Layer 5 of a small transformer language model trained on English Wikipedia (8 layers, counted from 0, width 64). Numbers have three digits each and are written without spaces.
Take only the direct path to the model's output, skipping the later layers: a vector added to the residual stream pushes a token's score in proportion to its dot product with that token's output vector.

Output vectors of the tokens that the questions are about. A number n stands for (n - 500) times 0.0041.
"Dec": 495571606417185514490499644384447655297767397450507629513638507507750309389296514680329755560495297483503736682422444678555550353543301543345342732361508552530433523759716250388520651495400208
"′": 351811215499465675478665739241278545316659435613490510356637760394286604395461695559413741659323385735114688587768547544354351288437281393523459520298348265526537616778738204358397820727504644
"195": 408800735612371430568592828376483661585474281647576372607729495680527479507262416549241488080355310494524659352674429804548436656361225372402282569570643457364411525650573373442505421690719348
"Wor": 501612360471269622598570567362624563332445296309730514433388503467566433706361316496468541495566463735405635464568496673494522297469345543156336832613587450452270550794469588408504648657458635
"Apr": 353584691555290731550534498201607618184531528445572493362832579449823165532276507767345800518575306429471718497518372351635516653320219506497520669356659476634474564638574306376540654350502203
" ": 710483647464282229690241470905338278520615440538356703571584465786179765439733706600378520314423672458596335466624483473498429419369465536727406438561657396385453582394584549550568666397296194
"Fran": 537564633528545565577479505311711642294593513474501430546629489682376352583226301753505435536211313573266679534621559551385311548449442507131517619247686732474282479666472482339524564772608643
"192": 542789709671340504503598848262509763737474451334650556576716507547504446495470421519301744120237286349442684402692399610426450553381256313504303704439772315396503516705443547429504447588499298
"May ": 547601868441295542600475439334378534450672443550542408409522508351595405409305635792460726344587505296475694453613342533600603644564019513579517526427605443545310540526477385401507837609665079
"eric": 267795476325430696407492360535934703524512277513677355309307770629354235507342409755302295275563242718459511689604628432280803552470353348314415657617706656679762604598229317487335444660503597
"enti": 450680501394348734415602441367688689476518381285380336718427543828208507229522370199198320440428588285454476720530465512467583598559349403382529855473706656531785510381442481483370369936581917

Output weights of attention head 0. The head adds the sum of these rows, row i times number i of z. A number n stands for (n - 500) times 0.001.
o0: 499603628494277443675299560507660538467348507659667473729417419438542420261727328421490372538521671530847761590386618488661627517392481889625512735505490347723575488399472665433634553436411429
o1: 468452501281265335454486353540449622491528512578400530686619352537398680439609432345493502458558269708545723426469689495549426620354436389723584626579635552498515277550640409483467627525305643
o2: 510441520581575514309472769459387570645387429456302631218623195455552622325460521444836373461457427638718520449705566537505473541562569737533595649580502404199518623535591571271544451485618637
o3: 532473510380364638497383367414689593614711376385458317451459714704731585641530366540454310406495512532330736486253539505368548615571511363379558737482785441398593567569552608562379444644479412
o4: 328482444422319502267821503471450363714295680672450930394408483316475485472507372498601695511534436445562662282643571541537567590629684303607471518450644587367468404489428446475559433547403531
o5: 718739593581322522567328762488511456376594797537406571381729756590273502682602503691307543375250535179401702550718349485719583387475395350469445651713570490602085456952323543665354523450196437
o6: 703662721706284644518917712533487676454469492490292586664512614664396655460507687450428661665409477544553477463480259505510661733303250525453696525683427466463202466546670470781589566670516453
o7: 482314592415535423459386395347461450649438370239745519598622485314615484403504238383480478515347665561354248545491208621272425331912675422460168262458510339536549368500519575419608589633526469
o8: 458384483389638560357685475464591466538735396564704468415733258612733523672412239529463103481588592650684247780487482299351656397437485270593586537521278556386492306500649607634481732349729629
o9: 391328747421330612357565518534577568657467324641407318530391681692569395161621654712348716200342548254442731660373408705468438435543549523778403503390461335492367723640601470550496373623295558
o10: 536487534696784402685415400421335552520542475592405372628557528564588658285683491586549334394592381457481558359240251418667340703540511287571366488469371471462477576464641629290608552479534463
o11: 355579531484513511414508624331843736577425439476641461683396314418475350600649658671373478531545322527656757562637373580496463584412441605301451551567517624550327645574584400530289553514317462
o12: 344557585621122436525552668452478446496379322495458508457461480474522618393650576249330450325507700385370501350432323582837453472491454524764538506497540583564294535655481501507413592452449359
o13: 568539753534439645566403540445528436447681712452377417484388129528530553282606217704540658673665330437369663262426420534417672546609575559486518652494352661364425478686515624416567445418417547
o14: 360248472513368427788538693619383441126418534533529313506579515344390500544456700623610286360559433539435394520486618527470555538497499485714296654292523642488422534876549408502371533675701627
o15: 344487341663483376545449623706442580346536636554447617479518588512445367431644534514161772428623670561647455669394503438337438398684619882498518509322422443496315432422585670466479529649116587
o16: 377504719596338370417731517560364452342451683537579358401308582545417544705651402648466513474468605353604472395438528427563104621488284632395393286712716503377580627437552425484529525439545697
o17: 519633429627474664429336373749616514667417642547386497407725264340410353237519635455370692392545642281477531744474353568518473725249243280663189686552917692604504511391415373487168380391595545
o18: 303580593426464260957409544288558287718602576649415507430507670468531432680640351345667575325534412541587451529487706720549571590367353593649447271370652587386634598424543553319551741527491388
o19: 661495441540224502587361482561612651349317645148572532485450473770442397416499542573666677343404487391330656377668638632323195399291609311480342433308457345612439503345374507569495656561299524
o20: 371493650658517328405467488521551561579657483678480681319584323431616504658570518461514599623363370585664448476397502591870511554493404436574493557235618232435575501361588350648535581349567607
o21: 454874458789433333396619275527642610473567631602473386603642670735599299491515541330422416453374454569642371348601409762408254538291376331563541416521435608774431367728587370297514353594269624
o22: 353494519323481334370484349486279583552737537601628638548514355449357520473446578700642458506692628412561517328684320638444690496708265473451713344490547465663495678377377367611415633487429477
o23: 684661557492502579487312524461354371702336372556462494606543477365649300439642544446562648610488523449664490099802631349238550580309336340757315495250325357744326506614500445580472484433555406
o24: 595670743320343697246258302379702466289591413657590382519426462239509757553623483493610715386581484706377486631685383227486358689449344582444678649304558501219445424329454416532521537531467497
o25: 484379713461472531239523489560387654395634345372615551447694418340848340769294418597628498460413277395393747743309491705726481598306486601661553421431461493627513644638263638551495331659163375
o26: 470453477249366295259654475573560331703439662526650432539742675395333488439547467443388465303687527450603478515373441330567400539384355646456259624599286389641464588466727280412524268429515363
o27: 269242378672431569420454418529538673429519607437431471423478533230391597517324512459696632234383499292584280440363674534576521441401591511479633292499493383726448450489683609473512424407762557
o28: 409431540534591648395440308228519573315347339637393516652699369648453448636668570792340764506419608550413485281367603582511702504433287353178605494362625535506612301492471423421700529480558377
o29: 208783569202287583489269517685525539318387415304404605771484689485421260351650573427576560804447795352381919754433422583503227552382372390443494553828344312713014629758475349402710523690447332
o30: 418576609546710588779430341619570604593373511393423591610586437510554399414433668429306661300785695385942551274501535506547651428389347402500367386378384443334366549821441370572557418793184803
o31: 593364565609566553359606763473458527600508478261388450646488710602540670616273422715618299532565364272470493359582365400533485735644543524600597346303553740369724266313518541437638486438703445

Each question shows a token from some text and the vector z that the head gathered there. A number n stands for (n - 500) times 0.01.

"al": 561545393452387630696436356598460643521521336544557582342607588697626474411612533359547742569396
Which of these tokens does it push up most? "Dec"

"in": 564508342686499612629370333507357582366458408558467660465568405579488473473558606437377614446432
Which of these tokens does it push up most? "eric"

"mat": 611576327683412563755432399608487508557475500506552664422609433618484438461497591530580673593405
Which of these tokens does it push up most? "enti"

"ran": 546549378640422639702434421486403640482438535511546653516596478548515306498627532410479726576435
Which of these tokens does it push up most? "Dec"

"(": 481584557372432603703414350461257503608451487466453622465657470552472639673480433509454704519318
Which two tokens does it push up most, strongest first? "′", "192"

"the ": 546524439519436706657424413594445662574470496443492617464594460589443520524573513529500728601385
Which of these tokens does it push up most? "192"

"un": 544523382630513592608402268543323633448415469477420596488574431509461328527538511467457606552467
Which of these tokens does it push up most? "eric"

"und": 613393440658459571679437373607428636387492392565503530348543350610453476465489642481408690535338
Which of these tokens does it push up most? "enti"

"{": 594609385412411683642491336435433569691359472518570540614666510544498572469385479585350706583317
Which of these tokens does it push up most? " "

"l ": 604486460464403677581426365596389579574464467622553598436666539567526453539500550482550768507327
Which of these tokens does it push up most? "Dec"

"'": 613393486533514684833472274544486697508501485536483644398718437572381466342484567545512846624305
Which of these tokens does it push up most? "192"

"a ": 530516484548536668611407421582464576590437536457478611442614442623387502552555496450379707456458
Which of these tokens does it push up most? "192"

"ro": 613552316639411575737425386654495517534402482491520698465622388625483421464489556495630682613348
Which of these tokens does it push up most? "enti"

"Or": 574507432570411631688455505461263660502600590471535584526690496587428435525521424490498716521463
Which of these tokens does it push up most? "Wor"

"ow ": 510480415517423821644456412646391674556461522546406546488701504628449518487583539452539751659370
Which of these tokens does it push up most? "192"

"ab": 712507431488330526715291418467521546515526471575453663404620385594465555549538513324523804624548
Which of these tokens does it push up most? "Apr"

"born ": 667517569581502662583289500545362599545459493585611639571702629509504492648579469496542642603501
Which two tokens does it push up most, strongest first? "Apr", "192"

"C": 574555500626379472584400433627450659560669469533510428473698457536482473566546438521509671516480
Which of these tokens does it push up most? "Dec"

"In": 557472414596418640711379414429339608547534499521445506510656399418446448446582460462425724500403
Which two tokens does it push up most, strongest first? "Wor", "Dec"